Layer 5 of a small transformer language model trained on English Wikipedia (9 layers, counted from 0, width 128).
A neuron's activation on a vector x is SiLU(gate . x) times (in . x), where the dot is the dot product.

Input weights of the MLP neurons that the questions are about. A number n stands for (n - 500) times 0.0012.
n1 gate: 485,589,332,652,447,415,564,496,548,358,246,543,471,337,705,198,406,755,527,419,500,443,638,547,549,479,434,575,530,302,464,262,541,429,403,521,399,504,658,493,488,926,602,662,743,445,408,362,462,671,469,333,354,430,609,392,479,611,635,461,441,342,479,715,489,675,304,339,320,429,355,370,625,656,619,529,356,464,683,475,552,412,599,308,628,528,428,638,392,417,446,500,728,623,376,448,386,664,645,328,435,460,448,372,663,617,597,249,526,175,366,591,536,549,636,337,638,569,328,260,569,471,556,511,670,601,711,554
n41 gate: 444,704,330,398,621,662,602,533,521,541,458,553,510,178,746,322,473,471,287,548,383,384,655,431,561,535,412,468,657,484,554,302,709,351,403,548,557,515,513,493,568,366,486,643,467,366,544,521,87,388,507,435,578,417,430,595,385,319,584,581,508,567,496,300,540,347,560,374,638,754,641,568,445,678,457,381,489,326,881,371,468,369,583,399,529,489,641,440,282,561,453,352,500,487,539,602,584,529,420,473,380,201,557,443,441,459,504,530,598,731,589,591,696,322,472,517,577,558,393,283,690,648,572,348,581,282,378,590
n56 gate: 543,300,518,575,504,368,819,451,709,680,402,574,579,428,561,331,629,259,556,572,435,338,620,298,448,693,687,511,401,445,308,434,391,372,534,638,575,484,520,474,461,673,482,773,580,217,356,552,387,722,512,589,538,586,563,640,579,602,553,580,579,216,623,610,414,615,430,560,524,487,527,422,414,423,638,227,341,437,694,605,387,742,375,694,535,413,544,492,290,489,406,449,562,482,414,606,550,466,424,753,396,504,365,448,584,527,468,520,606,213,556,621,636,337,315,378,565,472,345,255,516,541,401,507,388,205,520,806
n79 gate: 384,562,600,528,590,592,619,400,410,697,302,550,655,593,500,356,666,524,662,549,437,414,406,480,275,253,531,629,296,399,500,433,390,702,385,332,531,348,621,429,424,631,576,640,434,404,434,463,515,390,461,399,535,414,660,349,440,392,517,490,398,530,736,532,469,503,330,507,597,383,443,314,538,481,315,440,435,550,906,715,647,683,493,404,748,540,670,393,545,524,421,445,642,343,601,453,538,597,579,496,739,311,602,646,668,277,573,305,526,563,438,355,379,527,688,457,562,648,689,395,627,481,452,480,474,507,485,481
n86 gate: 428,375,426,591,733,261,694,626,556,315,124,337,606,504,531,313,393,362,268,558,410,382,367,541,613,539,551,630,411,468,424,510,519,438,679,705,512,703,651,332,455,384,398,523,424,713,482,577,449,197,581,351,334,558,383,559,531,597,496,540,629,383,440,489,564,705,394,383,351,408,691,426,329,361,435,514,417,444,516,257,497,407,333,465,492,392,308,678,563,486,601,605,415,491,617,526,579,557,670,496,584,606,496,493,732,746,515,395,524,478,496,554,470,349,289,429,514,665,477,551,543,585,638,444,438,402,279,527
n108 gate: 489,484,276,418,704,564,728,405,408,500,150,340,554,632,602,409,577,335,296,580,607,667,541,413,489,475,435,522,311,470,604,563,185,523,596,521,340,571,563,400,465,745,442,432,569,484,666,707,642,519,519,695,410,426,544,599,537,272,611,642,475,372,458,484,556,525,707,528,349,341,453,414,591,560,614,434,580,685,569,483,595,481,237,719,675,240,706,770,587,556,751,539,477,658,607,465,412,553,352,429,588,680,464,683,642,620,644,571,628,730,588,549,412,456,605,558,443,545,365,695,737,297,410,588,360,554,529,602
n149 gate: 328,709,249,386,699,717,588,352,527,507,416,489,540,571,447,394,605,407,556,376,376,324,496,500,247,546,464,465,588,544,318,390,504,384,465,764,459,493,559,356,496,755,570,560,720,460,317,579,399,584,576,259,274,626,518,608,550,420,592,550,539,446,547,555,378,450,369,493,459,714,644,649,676,301,409,595,356,650,588,500,588,556,482,560,467,518,581,460,588,344,248,488,583,618,435,482,488,511,574,511,272,448,600,517,468,305,321,489,580,457,713,644,593,183,613,517,645,327,441,568,605,659,462,459,365,364,515,675
n169 gate: 510,367,484,690,437,306,560,476,622,493,451,419,464,774,566,511,731,442,510,596,452,527,211,574,346,246,366,584,427,749,475,381,569,361,444,541,452,326,533,358,687,455,342,605,342,528,612,487,208,419,726,412,377,452,509,430,563,454,719,528,689,681,568,391,587,678,277,547,568,508,462,584,467,597,438,480,561,697,550,613,526,449,465,380,300,472,496,532,393,520,515,404,437,216,559,606,451,347,503,425,460,246,339,426,675,465,644,362,626,366,489,541,403,613,617,516,405,380,646,424,395,522,620,451,403,528,386,500
n206 gate: 522,426,489,542,561,553,568,399,620,452,516,380,740,352,521,504,442,727,180,500,383,272,766,345,671,647,391,485,491,509,520,331,751,607,457,594,490,739,626,330,500,500,482,566,734,425,454,402,364,496,346,678,400,400,763,361,563,608,625,641,627,407,647,283,554,548,470,431,500,635,627,516,324,729,388,455,654,600,540,569,474,380,356,674,612,508,484,604,352,527,601,434,448,574,655,399,658,639,831,367,779,537,703,283,555,520,582,169,425,735,270,523,553,470,491,577,481,331,520,523,503,562,405,447,600,355,379,696
n214 gate: 658,741,519,416,577,171,608,414,433,593,389,340,694,535,715,532,504,584,304,608,521,521,451,408,456,395,570,388,426,644,303,520,489,797,473,530,449,529,518,328,439,661,421,427,451,514,531,547,504,531,542,461,753,649,514,605,598,718,305,416,413,571,450,550,531,460,496,489,634,576,564,486,451,238,493,400,507,604,453,496,553,469,475,482,504,302,605,796,372,364,571,449,589,504,605,453,470,700,415,482,496,438,638,497,339,574,427,543,590,448,485,600,650,699,458,480,403,813,370,584,565,689,639,467,816,293,616,366
n225 gate: 358,515,517,586,510,327,577,461,380,419,426,420,287,397,409,423,568,525,345,322,307,472,639,517,542,646,496,423,512,656,668,503,643,525,531,566,304,385,671,628,518,370,551,459,507,496,461,490,223,292,551,329,428,661,551,535,539,474,296,575,368,307,623,695,689,564,376,634,420,570,562,657,512,615,621,415,448,684,383,500,561,443,158,405,287,434,437,438,372,510,558,596,704,525,481,688,286,727,564,463,568,246,515,441,285,819,665,500,458,636,538,588,511,396,732,487,482,674,530,428,461,420,451,627,482,478,408,336
n226 gate: 261,612,326,391,475,604,311,473,430,418,59,410,612,470,528,354,460,492,674,557,439,394,314,529,590,558,695,597,431,594,476,459,395,500,550,471,462,484,720,478,468,327,608,516,764,706,492,378,433,492,516,402,449,611,535,686,521,130,439,508,645,619,331,622,650,533,599,185,407,482,543,496,286,644,484,507,448,512,414,408,657,511,669,431,316,528,329,531,603,545,393,470,512,550,574,516,312,345,482,647,387,652,385,228,270,717,400,374,465,469,637,458,689,607,732,442,489,366,508,262,672,276,528,496,458,442,434,745
n1 in: 339,293,518,408,337,164,508,551,322,355,532,722,292,610,529,589,517,421,379,567,488,473,521,537,504,267,386,377,558,465,587,755,325,360,738,237,529,361,613,485,341,709,355,458,189,752,520,443,776,504,544,701,557,614,428,811,603,553,354,508,432,534,583,346,770,545,607,636,571,464,544,593,343,478,755,466,529,524,326,435,647,601,549,638,455,516,381,601,423,554,640,579,379,519,657,293,547,547,734,733,517,549,668,473,362,360,616,582,563,693,454,395,591,511,305,660,331,492,689,690,423,550,551,610,350,559,263,437
n41 in: 676,727,540,573,479,472,596,488,459,738,440,765,602,625,615,704,549,628,668,677,709,630,483,635,470,828,655,519,452,301,775,493,549,445,326,551,589,536,534,582,420,427,281,378,585,594,557,541,652,508,449,650,422,384,674,362,642,603,369,450,429,596,560,500,534,442,404,367,677,379,629,227,542,652,578,386,556,627,557,594,467,309,532,590,389,548,580,393,533,745,558,491,547,427,704,376,361,396,438,560,785,520,649,308,364,547,334,336,516,546,532,641,289,215,641,616,477,799,721,438,516,648,352,593,287,477,355,603
n56 in: 557,460,405,497,600,647,512,680,536,357,733,415,486,425,918,695,225,530,545,496,602,377,459,767,441,569,466,838,572,395,437,609,520,488,686,360,593,394,379,460,551,625,585,448,666,707,664,442,587,649,420,517,475,731,516,618,631,287,560,572,488,252,187,582,611,504,602,472,402,574,408,430,593,465,700,504,410,411,700,388,568,645,442,464,366,578,492,214,317,585,423,572,323,504,532,590,434,421,432,473,659,563,441,353,311,672,575,527,421,383,674,317,484,665,729,489,718,588,504,583,599,275,482,373,375,443,549,516
n79 in: 541,447,439,669,426,404,429,674,444,534,331,433,472,565,620,658,385,507,554,489,409,431,339,383,425,508,434,486,430,423,649,437,527,481,696,603,584,492,582,240,346,532,445,496,329,485,421,599,695,507,411,553,663,445,385,630,468,755,642,354,642,622,653,226,578,603,464,717,559,660,297,519,508,356,523,451,508,691,257,420,264,324,665,597,529,511,746,534,575,660,535,414,429,431,441,436,591,493,452,519,489,610,326,571,727,389,527,801,665,237,427,378,458,578,400,555,591,539,742,741,457,605,426,686,326,581,551,286
n86 in: 579,396,458,517,413,572,261,726,354,722,633,450,389,407,439,390,564,184,545,477,546,263,184,518,478,418,648,415,479,513,365,679,572,527,625,492,441,461,675,324,320,404,500,460,280,504,650,562,405,526,681,462,504,512,563,336,660,285,652,614,607,361,874,477,682,514,541,607,657,267,338,453,614,514,508,417,156,590,560,479,576,530,414,359,243,582,421,415,225,667,226,832,585,374,578,492,409,395,575,571,492,528,449,533,348,573,265,476,506,458,376,657,508,496,366,461,481,564,555,439,526,322,515,427,449,508,358,687
n108 in: 865,642,457,455,523,553,461,517,480,392,474,504,516,401,347,351,504,339,375,631,530,475,308,348,335,605,432,624,462,216,522,598,496,371,588,611,462,605,806,594,299,607,572,585,813,612,337,643,630,533,745,571,457,450,334,358,592,387,648,466,454,559,453,264,276,604,349,504,447,490,642,751,482,927,608,488,637,670,471,435,561,324,631,464,568,653,566,543,706,463,600,647,517,440,687,373,851,307,524,272,438,681,407,620,300,659,367,286,642,466,602,680,278,496,360,580,348,415,663,674,712,712,517,671,453,675,641,536
n149 in: 234,442,518,496,642,629,451,221,530,706,244,399,604,636,668,447,379,496,551,480,638,437,440,306,326,364,828,438,385,460,529,569,721,572,543,560,584,266,555,817,480,509,589,533,646,296,602,653,655,512,171,465,460,424,700,466,676,532,366,659,491,602,522,394,477,500,179,760,323,409,572,528,717,464,588,545,467,573,799,687,711,711,390,412,468,667,488,589,547,531,304,376,540,491,402,524,345,433,373,443,346,397,619,539,532,728,479,447,493,397,550,430,595,561,735,623,441,538,492,175,523,437,465,675,558,520,420,390
n169 in: 375,694,424,570,255,534,482,422,425,529,584,624,248,480,194,214,372,493,644,415,393,447,469,627,566,638,447,455,608,460,347,524,594,395,434,550,538,434,398,452,522,394,768,373,390,493,352,362,395,353,439,512,528,367,494,285,577,460,408,343,496,466,441,617,559,460,481,359,494,336,778,562,446,608,591,554,563,555,568,566,436,511,632,213,386,357,566,547,523,597,542,588,493,576,729,727,384,662,483,482,463,593,367,316,500,457,466,331,351,632,526,416,563,431,602,627,496,489,925,518,584,496,543,370,426,604,409,754
n206 in: 424,396,744,476,384,400,606,402,441,551,315,426,576,581,606,457,492,565,587,682,725,470,339,615,411,426,420,414,329,581,596,235,520,209,642,392,606,389,527,504,614,706,374,319,340,512,481,570,654,628,504,551,466,475,665,500,430,335,530,423,645,660,462,508,347,352,616,261,332,363,187,594,763,633,302,471,532,629,358,316,558,364,461,690,334,496,437,793,352,537,570,500,539,414,299,492,138,356,414,634,544,823,532,500,638,357,388,579,519,259,480,428,448,389,496,450,538,597,718,496,510,459,404,592,556,665,435,516
n214 in: 576,648,461,503,360,564,547,678,664,290,512,667,665,542,520,571,452,591,432,519,591,154,566,471,285,635,534,678,701,551,198,379,460,519,746,400,556,571,642,570,426,777,529,548,736,485,297,386,375,444,415,639,500,626,434,385,339,660,371,672,554,688,702,825,444,432,290,540,469,478,712,769,246,507,419,489,583,488,667,345,308,391,547,524,526,257,409,660,525,507,398,487,263,550,627,559,367,504,629,626,420,587,468,485,515,558,664,618,475,618,492,744,556,526,554,443,379,625,611,248,606,472,413,537,533,416,467,394
n225 in: 486,857,556,628,462,468,488,432,768,558,644,554,575,798,363,457,333,542,593,376,455,380,459,471,666,975,542,633,585,399,512,511,763,538,396,545,525,386,631,496,551,462,585,552,557,473,597,306,331,481,523,454,289,346,688,382,480,570,542,455,602,602,450,391,489,625,549,492,371,552,389,485,524,514,733,720,708,554,547,492,381,593,527,372,136,617,414,446,529,570,610,496,589,576,427,531,702,605,617,281,560,567,413,677,587,592,468,238,570,735,488,463,571,438,558,440,399,472,649,538,356,500,337,482,472,815,407,222
n226 in: 500,343,398,574,279,711,346,582,534,641,622,625,571,548,500,309,562,520,803,402,610,574,526,426,681,500,575,784,606,478,545,698,737,280,530,311,510,488,431,629,752,478,285,529,508,556,289,546,522,449,572,863,183,428,467,244,440,532,496,385,543,496,696,528,508,463,730,455,549,359,400,351,585,496,579,474,561,565,727,452,891,586,589,492,378,557,320,250,683,412,767,738,440,481,636,618,315,469,507,467,463,397,537,392,441,424,533,691,543,275,376,582,467,641,209,704,488,346,500,528,460,328,513,420,510,603,424,521

Each question shows a token from some text and the vector x that enters the MLP there. A number n stands for (n - 500) times 0.023.

" p": 423,607,358,496,487,458,499,585,646,492,522,514,469,443,370,497,386,603,519,476,391,457,542,512,383,612,503,444,629,540,415,502,486,409,521,426,559,490,291,543,501,466,506,534,455,531,464,583,466,451,434,465,491,321,431,421,436,412,526,584,479,531,579,571,483,432,471,556,510,532,472,502,479,537,462,487,467,479,423,555,483,535,561,480,484,608,522,520,514,452,542,475,605,391,597,470,606,518,482,477,400,478,532,606,528,575,425,512,237,501,470,559,483,499,552,529,405,450,472,592,318,508,116,556,624,545,560,527
Which three neurons fire most, strongest first? n225, n1, n56

"le": 579,649,605,501,404,523,500,557,588,485,593,511,551,489,558,541,512,487,463,343,483,479,437,569,532,413,507,585,573,620,660,584,441,502,501,495,492,498,450,515,512,508,543,423,433,428,497,666,552,560,515,547,548,398,605,510,452,560,422,502,464,541,460,548,423,434,552,584,475,550,425,488,480,556,429,535,425,487,460,547,463,548,452,470,509,392,501,593,558,489,410,494,426,547,572,548,431,462,536,465,540,477,516,406,439,519,447,565,623,507,474,525,438,427,546,576,370,564,461,547,401,516,491,463,506,588,585,446
The most active neuron and its activation: n214, at about 4.4

"om": 536,538,569,497,433,469,344,561,610,513,421,523,432,515,452,457,491,490,454,464,502,537,641,407,502,394,419,467,645,591,527,568,539,417,467,461,555,419,451,597,525,398,502,563,450,567,508,518,499,518,534,534,453,536,444,555,521,496,426,508,434,523,553,576,335,524,478,466,524,486,525,687,566,477,400,492,475,497,493,302,534,463,543,536,497,474,455,487,516,472,429,401,434,520,460,355,506,534,504,516,433,533,509,447,514,490,597,423,331,493,435,476,443,485,392,541,527,493,573,484,475,542,281,509,596,516,412,484
The two highest activations, in order: n86, n56

"B": 440,688,498,415,458,527,485,531,570,527,608,498,561,474,491,533,518,525,488,531,455,629,374,630,489,432,521,534,479,507,491,467,606,423,544,452,632,426,413,425,396,512,575,530,504,422,443,500,489,507,443,493,473,419,456,521,518,471,431,511,543,643,513,493,549,443,469,442,441,498,488,493,450,511,548,468,444,503,510,426,466,557,516,514,566,570,554,540,505,535,420,543,507,499,562,431,488,493,583,485,527,473,486,612,493,526,459,617,246,439,419,450,464,505,534,587,363,499,621,441,467,566,121,516,474,524,489,537
The most active neuron and its activation: n79, at about 7.5

"t": 667,471,448,411,420,417,492,491,554,459,570,615,492,446,530,524,495,479,542,613,463,468,481,514,581,429,442,505,629,600,407,593,505,471,560,443,596,482,463,523,484,517,397,441,464,431,520,499,467,471,464,545,505,578,387,587,456,482,507,478,484,478,437,461,494,496,450,584,524,385,496,420,541,283,493,552,487,406,503,453,443,451,494,568,460,547,486,481,430,536,438,508,496,571,629,510,493,515,494,395,534,480,510,519,475,573,582,507,376,547,586,446,468,585,536,448,437,534,502,484,453,491,379,516,508,572,499,515
The two highest activations, in order: n214, n108

"'s": 527,505,532,371,429,575,551,567,449,498,502,447,469,478,339,564,472,506,647,414,524,662,523,533,597,580,503,380,534,606,523,432,425,500,547,506,636,571,518,478,558,458,588,541,385,528,487,628,598,507,407,412,466,459,623,504,517,493,466,515,618,472,552,423,579,487,556,614,537,565,506,578,431,495,571,509,514,534,431,530,498,478,411,451,484,473,550,504,475,422,508,431,424,368,533,405,516,574,480,579,521,381,464,626,498,512,545,584,499,589,569,450,479,459,422,493,368,494,517,482,434,537,480,626,479,564,437,416
Which of these neurons fires most? n225

"im": 524,431,555,472,507,473,382,613,573,373,498,454,440,455,549,575,538,422,607,423,516,560,486,458,550,444,539,499,633,557,484,560,510,520,422,506,542,459,435,508,502,527,585,528,467,485,385,578,493,483,460,491,486,467,501,515,442,441,494,570,470,581,477,538,430,500,567,557,554,468,534,566,483,538,428,537,595,559,402,507,448,460,542,417,500,501,499,462,387,481,415,544,468,488,467,492,431,531,430,496,483,562,416,670,471,541,569,492,389,474,550,464,530,440,583,566,450,450,366,450,465,484,403,536,612,589,426,482
Which three neurons fire most, strongest first? n41, n1, n108

"her": 562,512,559,533,431,445,436,562,589,523,585,548,450,554,479,511,450,439,480,513,450,515,476,491,505,488,485,559,638,482,379,586,431,474,521,425,646,566,476,523,497,586,533,601,460,428,494,602,558,481,579,457,527,688,480,641,451,550,397,461,529,555,438,446,511,509,509,627,547,424,527,464,517,387,471,545,539,350,505,554,513,486,472,530,502,535,487,441,475,581,479,589,442,583,578,419,535,545,499,414,446,449,509,552,481,590,571,481,479,524,519,443,531,375,547,522,558,493,519,477,490,588,411,490,488,507,561,452
Which of these neurons fires most? n56

"s": 528,563,571,562,488,552,487,486,570,511,684,463,476,503,509,543,494,452,582,466,518,564,484,498,619,571,613,431,434,489,463,560,487,487,499,539,550,398,496,530,514,457,497,494,416,477,562,683,497,522,552,458,480,434,654,405,571,456,459,428,483,554,479,516,487,461,569,605,526,463,447,486,457,556,508,581,462,448,562,526,475,618,484,460,474,585,484,523,485,478,484,550,611,430,579,508,522,479,427,568,454,510,480,516,549,482,524,516,602,464,541,513,426,524,386,617,516,467,535,571,433,521,484,482,496,506,494,444
The two highest activations, in order: n214, n169

" v": 416,536,466,622,511,643,622,521,526,529,588,486,507,439,376,542,439,486,524,499,410,496,554,469,381,576,664,544,535,463,512,427,526,373,490,557,533,434,336,524,423,503,533,458,588,455,510,559,506,450,606,554,355,409,542,506,507,406,583,498,427,479,435,550,489,541,435,449,543,500,497,519,507,434,563,484,482,494,496,528,416,480,598,487,394,609,609,585,404,424,442,462,518,434,549,523,479,527,554,590,498,551,422,536,384,637,548,636,359,518,541,364,510,576,510,614,480,518,561,541,351,583,133,540,431,538,448,468
Which three neurons fire most, strongest first? n225, n56, n149

"are": 516,573,557,475,465,472,461,558,452,483,535,573,392,525,403,537,598,550,536,561,453,517,514,485,547,531,442,520,691,496,584,529,409,474,453,469,570,542,453,418,485,454,496,529,416,516,496,549,432,413,482,464,565,548,606,532,497,506,485,407,566,528,496,490,448,443,372,517,463,514,468,460,433,627,450,492,537,448,539,341,376,493,523,381,539,511,556,531,579,556,383,414,516,482,545,549,396,458,433,515,512,374,555,429,644,533,472,481,501,613,499,494,385,397,395,585,452,487,541,467,403,470,342,446,469,547,538,562
The most active neuron and its activation: n41, at about 19

"0": 511,535,514,357,477,472,429,524,502,489,481,518,525,505,414,568,439,498,559,450,577,486,443,508,450,550,398,564,478,364,524,487,415,414,384,462,554,461,406,480,575,445,544,500,455,523,549,596,598,469,539,540,431,517,539,487,541,548,545,472,530,570,523,563,529,446,429,535,519,477,537,547,517,463,586,490,550,455,463,591,386,566,459,460,519,575,426,470,598,503,535,505,515,466,513,459,517,483,451,494,466,523,499,525,474,482,603,546,692,538,480,469,438,522,502,570,589,461,558,504,357,522,387,509,417,434,495,505
The most active neuron and its activation: n169, at about 0.41

" t": 428,620,319,315,467,308,520,522,537,496,518,461,439,445,396,525,550,510,542,523,460,540,496,434,515,538,511,446,482,481,472,556,385,437,468,468,538,417,389,445,555,476,474,561,532,458,469,425,496,434,471,475,511,452,569,555,500,474,413,462,438,606,478,667,490,401,505,561,524,590,520,458,525,507,562,583,411,470,405,473,421,469,552,586,501,485,519,602,387,591,323,555,543,443,600,438,597,545,457,522,468,642,495,594,488,562,543,481,322,584,687,502,461,479,584,657,421,469,509,547,477,486,177,448,488,616,452,533
Which of these neurons fires most? n225

" and": 510,547,444,396,495,532,510,545,486,577,403,401,481,508,513,548,530,482,485,430,480,536,422,495,595,417,514,482,601,476,352,519,501,445,465,467,739,530,534,566,507,456,454,532,533,478,426,643,573,446,488,492,438,480,550,482,503,418,476,579,519,573,518,566,606,649,455,579,544,418,529,540,464,379,443,533,471,429,491,496,508,402,545,426,484,450,487,533,597,553,457,471,470,316,576,397,485,505,601,586,512,411,515,578,587,492,596,621,500,528,533,542,471,561,371,500,348,463,456,475,471,471,418,608,411,437,430,447
Which of these neurons fires most? n86

"e": 459,588,695,490,477,376,483,463,498,425,510,537,496,402,443,527,602,523,480,426,528,437,554,432,492,458,452,456,605,546,520,508,472,473,485,518,613,501,389,543,471,502,494,445,454,529,585,542,409,593,478,527,467,515,672,470,398,411,433,474,410,564,507,499,541,411,457,486,509,505,441,573,509,601,428,454,474,442,448,341,533,422,504,513,604,645,438,590,439,526,513,476,452,536,601,453,468,484,518,513,467,549,545,504,569,467,555,491,516,584,525,551,476,496,549,426,398,507,514,525,479,506,384,536,571,513,403,513
Which of these neurons fires most? n206

"id": 514,546,582,436,376,538,505,536,530,460,532,522,487,478,541,542,506,510,534,499,519,663,521,486,487,432,503,586,563,461,676,608,459,587,410,442,592,512,443,548,525,483,544,421,524,510,551,651,495,587,450,462,508,450,421,449,459,492,482,407,465,505,498,532,498,485,422,416,559,539,426,586,403,450,508,525,475,442,553,517,453,529,524,413,535,469,455,500,561,578,482,496,533,513,441,433,412,563,457,477,400,601,484,589,537,569,517,578,633,472,365,474,555,548,581,568,567,536,405,421,461,473,391,557,541,499,554,486
The most active neuron and its activation: n108, at about 0.78

"es": 462,547,565,565,486,499,510,486,534,599,623,488,507,526,583,541,510,485,589,294,442,618,490,463,638,410,540,671,478,477,507,509,465,527,520,447,516,475,488,572,576,537,521,444,446,483,517,627,491,505,450,512,451,511,663,526,500,457,492,427,465,544,376,572,584,424,533,527,553,451,437,488,585,414,417,560,373,395,592,514,539,545,551,454,499,524,438,483,477,494,541,420,443,462,529,490,547,446,473,490,450,513,516,500,464,502,619,544,554,373,539,538,505,494,569,614,506,446,444,523,445,482,516,556,485,461,464,418
The two highest activations, in order: n108, n214

" of": 464,606,504,522,427,581,626,509,494,640,604,446,539,475,481,623,482,467,588,524,601,553,515,502,487,523,487,550,519,469,374,551,346,484,543,443,551,491,594,551,515,505,450,475,439,531,486,798,496,464,557,549,505,527,523,432,350,576,537,512,555,576,585,490,582,508,486,555,615,370,565,509,477,437,496,432,436,469,486,416,504,479,485,467,485,542,470,442,449,544,446,460,496,455,513,384,469,474,512,455,461,466,449,497,490,468,527,574,456,483,507,556,468,551,515,471,356,591,507,488,423,488,495,424,547,588,467,494
The two highest activations, in order: n214, n79

"end": 625,558,573,605,388,453,474,517,435,505,625,469,492,529,482,402,451,509,496,520,583,566,536,458,516,550,450,585,492,303,589,490,430,446,488,508,448,404,548,441,640,552,550,465,475,527,512,466,441,459,486,439,445,428,303,498,454,569,528,479,544,528,443,428,393,435,548,459,556,602,484,487,567,586,536,593,510,400,404,519,496,447,547,385,470,528,431,535,638,552,498,489,469,481,422,497,454,476,418,499,457,566,549,552,457,563,486,576,260,558,516,494,473,506,511,644,357,473,480,536,400,408,528,577,502,541,385,354
Which of these neurons fires most? n86

"\"": 528,560,653,429,482,467,568,556,467,425,614,490,436,400,396,472,497,507,544,442,410,547,528,599,565,463,549,507,492,504,537,463,548,531,517,483,585,512,383,472,433,437,472,568,528,499,448,537,490,510,548,471,552,372,534,547,487,629,536,448,543,512,552,478,477,559,479,541,525,567,434,508,497,399,419,546,470,405,405,413,540,431,543,552,416,638,438,414,441,485,521,527,461,440,519,508,479,457,534,604,506,484,441,421,492,314,483,547,409,624,373,480,463,449,562,567,525,478,366,459,498,604,420,674,452,478,416,583
Which three neurons fire most, strongest first? n149, n56, n41

"o": 525,505,571,613,465,431,542,634,535,368,541,478,520,416,445,369,486,595,624,413,631,525,481,489,543,562,439,601,556,536,531,551,493,458,415,509,556,486,438,608,501,559,619,389,505,533,478,444,540,544,476,452,490,554,682,444,507,498,507,498,467,396,533,557,603,524,601,501,544,485,432,367,491,533,492,561,520,370,536,543,617,555,489,570,489,591,567,504,556,571,470,537,396,424,671,516,456,385,513,547,573,469,505,465,547,415,465,639,395,508,501,414,396,505,428,510,500,532,548,430,444,629,486,605,468,528,565,515
Which of these neurons fires most? n1

" the": 494,589,387,532,548,561,573,600,442,527,548,571,500,434,401,531,404,497,560,582,484,829,545,449,605,533,559,452,561,460,497,454,454,434,495,439,575,525,479,550,493,427,597,533,532,496,516,728,563,503,413,509,506,449,596,572,486,455,520,518,579,553,550,456,478,458,492,535,448,508,515,528,474,498,483,516,495,502,445,503,508,512,435,420,534,597,469,477,430,440,480,467,457,516,575,386,498,418,470,434,449,435,520,540,475,618,475,553,498,453,474,539,458,398,355,307,352,514,461,503,438,530,322,639,601,550,453,449
Which three neurons fire most, strongest first? n41, n56, n108

"9": 539,474,518,375,545,474,525,576,537,445,404,470,590,460,457,647,362,493,443,521,530,504,505,503,519,412,403,555,531,466,518,497,417,561,511,379,604,531,463,452,539,449,457,483,467,511,472,596,534,488,582,478,546,502,531,519,484,608,449,435,481,512,433,590,443,446,405,445,514,479,623,564,405,370,500,541,475,462,435,692,400,578,598,552,548,516,447,481,444,519,480,520,437,556,557,484,487,466,496,499,496,493,448,435,487,461,496,488,568,519,499,473,629,530,484,574,468,579,520,531,388,564,505,522,546,407,514,432
The most active neuron and its activation: n214, at about 24

"ess": 606,484,560,609,537,427,466,543,521,566,598,501,498,409,513,587,526,570,542,448,613,625,529,533,617,461,481,570,552,474,511,452,462,518,458,486,465,456,521,539,487,581,501,562,421,449,547,645,482,507,524,493,538,409,556,378,422,545,477,466,483,548,568,451,529,507,605,602,662,576,452,522,413,536,354,562,461,447,517,649,377,578,465,366,475,601,466,558,473,499,537,460,603,498,541,562,366,488,497,485,431,487,368,386,451,512,444,565,493,438,499,500,459,475,470,755,327,453,483,449,419,421,506,457,546,505,533,415
Which three neurons fire most, strongest first? n56, n1, n206

"The": 417,631,353,481,566,543,475,546,494,601,549,591,521,468,434,551,424,510,582,645,414,835,573,500,626,437,510,488,590,505,444,357,442,452,589,423,525,520,429,507,561,454,561,552,469,533,520,739,542,440,503,499,505,473,531,475,462,440,575,468,533,559,504,537,471,549,498,539,413,514,548,529,518,420,500,571,543,456,434,478,475,490,492,456,602,551,512,498,418,478,502,549,403,467,507,432,404,430,451,400,556,463,483,472,435,620,501,555,526,492,392,491,468,439,504,368,288,563,488,570,513,499,352,542,528,510,455,464
Which of these neurons fires most? n86

" re": 535,575,431,586,465,588,477,491,474,474,611,560,423,419,343,462,481,374,509,333,536,366,451,485,588,471,658,466,515,573,472,567,431,492,538,410,611,504,378,422,463,524,493,590,492,417,395,616,500,524,476,542,552,291,535,435,387,575,579,390,465,571,442,571,502,432,495,525,512,545,462,630,499,495,453,510,551,589,586,407,396,594,568,496,488,628,516,556,377,535,469,502,583,480,656,476,494,426,520,419,469,512,468,502,412,492,495,458,278,502,528,402,458,469,620,448,461,489,455,468,354,540,308,584,483,500,466,581
Which of these neurons fires most? n1

"ers": 390,433,503,472,503,467,472,508,512,559,591,419,501,542,471,567,514,421,586,441,520,561,449,548,655,535,573,449,466,623,487,537,496,574,539,469,528,430,462,563,527,564,547,527,365,497,525,606,486,478,558,520,510,443,567,500,645,474,399,405,428,483,409,523,524,428,603,442,528,471,480,441,460,409,492,508,487,476,344,525,549,486,561,488,523,517,475,436,510,570,543,484,456,515,522,459,524,448,460,574,576,484,505,540,405,500,542,490,447,399,501,499,450,511,442,674,379,428,460,583,503,488,487,496,530,515,428,444
The most active neuron and its activation: n108, at about 1.4

" d": 613,477,521,522,515,445,615,532,538,500,591,517,554,396,384,428,482,546,569,614,520,410,470,398,460,522,590,435,573,512,447,497,400,507,508,501,628,345,420,429,495,464,624,670,522,500,471,710,563,396,408,540,504,487,395,482,511,396,372,474,529,600,437,550,490,502,485,541,550,469,430,472,507,530,509,423,379,433,519,532,468,602,469,492,586,472,507,574,434,428,510,517,619,470,591,407,438,637,542,564,562,554,395,504,466,546,505,522,409,489,479,415,531,460,585,632,518,521,511,556,371,477,325,567,475,483,516,546
Which three neurons fire most, strongest first? n56, n214, n226

" |": 577,494,495,315,538,519,516,519,522,511,536,510,492,513,395,486,524,545,487,507,539,535,443,526,581,385,468,525,447,611,500,522,470,526,575,514,593,516,525,544,514,466,548,511,588,571,539,866,528,514,506,550,478,511,499,530,559,451,535,545,450,494,432,490,434,490,460,518,550,500,565,556,547,438,553,487,443,473,587,592,567,539,560,506,500,544,601,570,461,496,558,504,561,461,475,469,571,451,441,465,499,492,521,498,487,460,524,531,460,508,511,456,432,511,622,578,435,459,570,554,467,544,388,532,528,529,451,496
The two highest activations, in order: n108, n149

"k": 503,528,536,468,453,573,511,518,522,501,610,416,621,477,482,450,465,553,541,489,523,502,470,538,490,613,504,557,587,460,638,575,556,387,513,560,508,544,501,530,537,576,605,423,488,540,428,381,540,543,528,516,492,435,522,434,493,468,432,483,479,487,513,519,536,466,637,588,519,521,527,482,534,549,573,510,522,412,522,508,480,477,460,587,436,613,487,404,464,529,551,598,507,456,508,424,464,458,450,524,472,528,550,552,426,466,577,606,527,555,448,506,520,420,378,616,412,489,507,522,404,549,355,515,390,510,439,448
Which three neurons fire most, strongest first? n149, n206, n225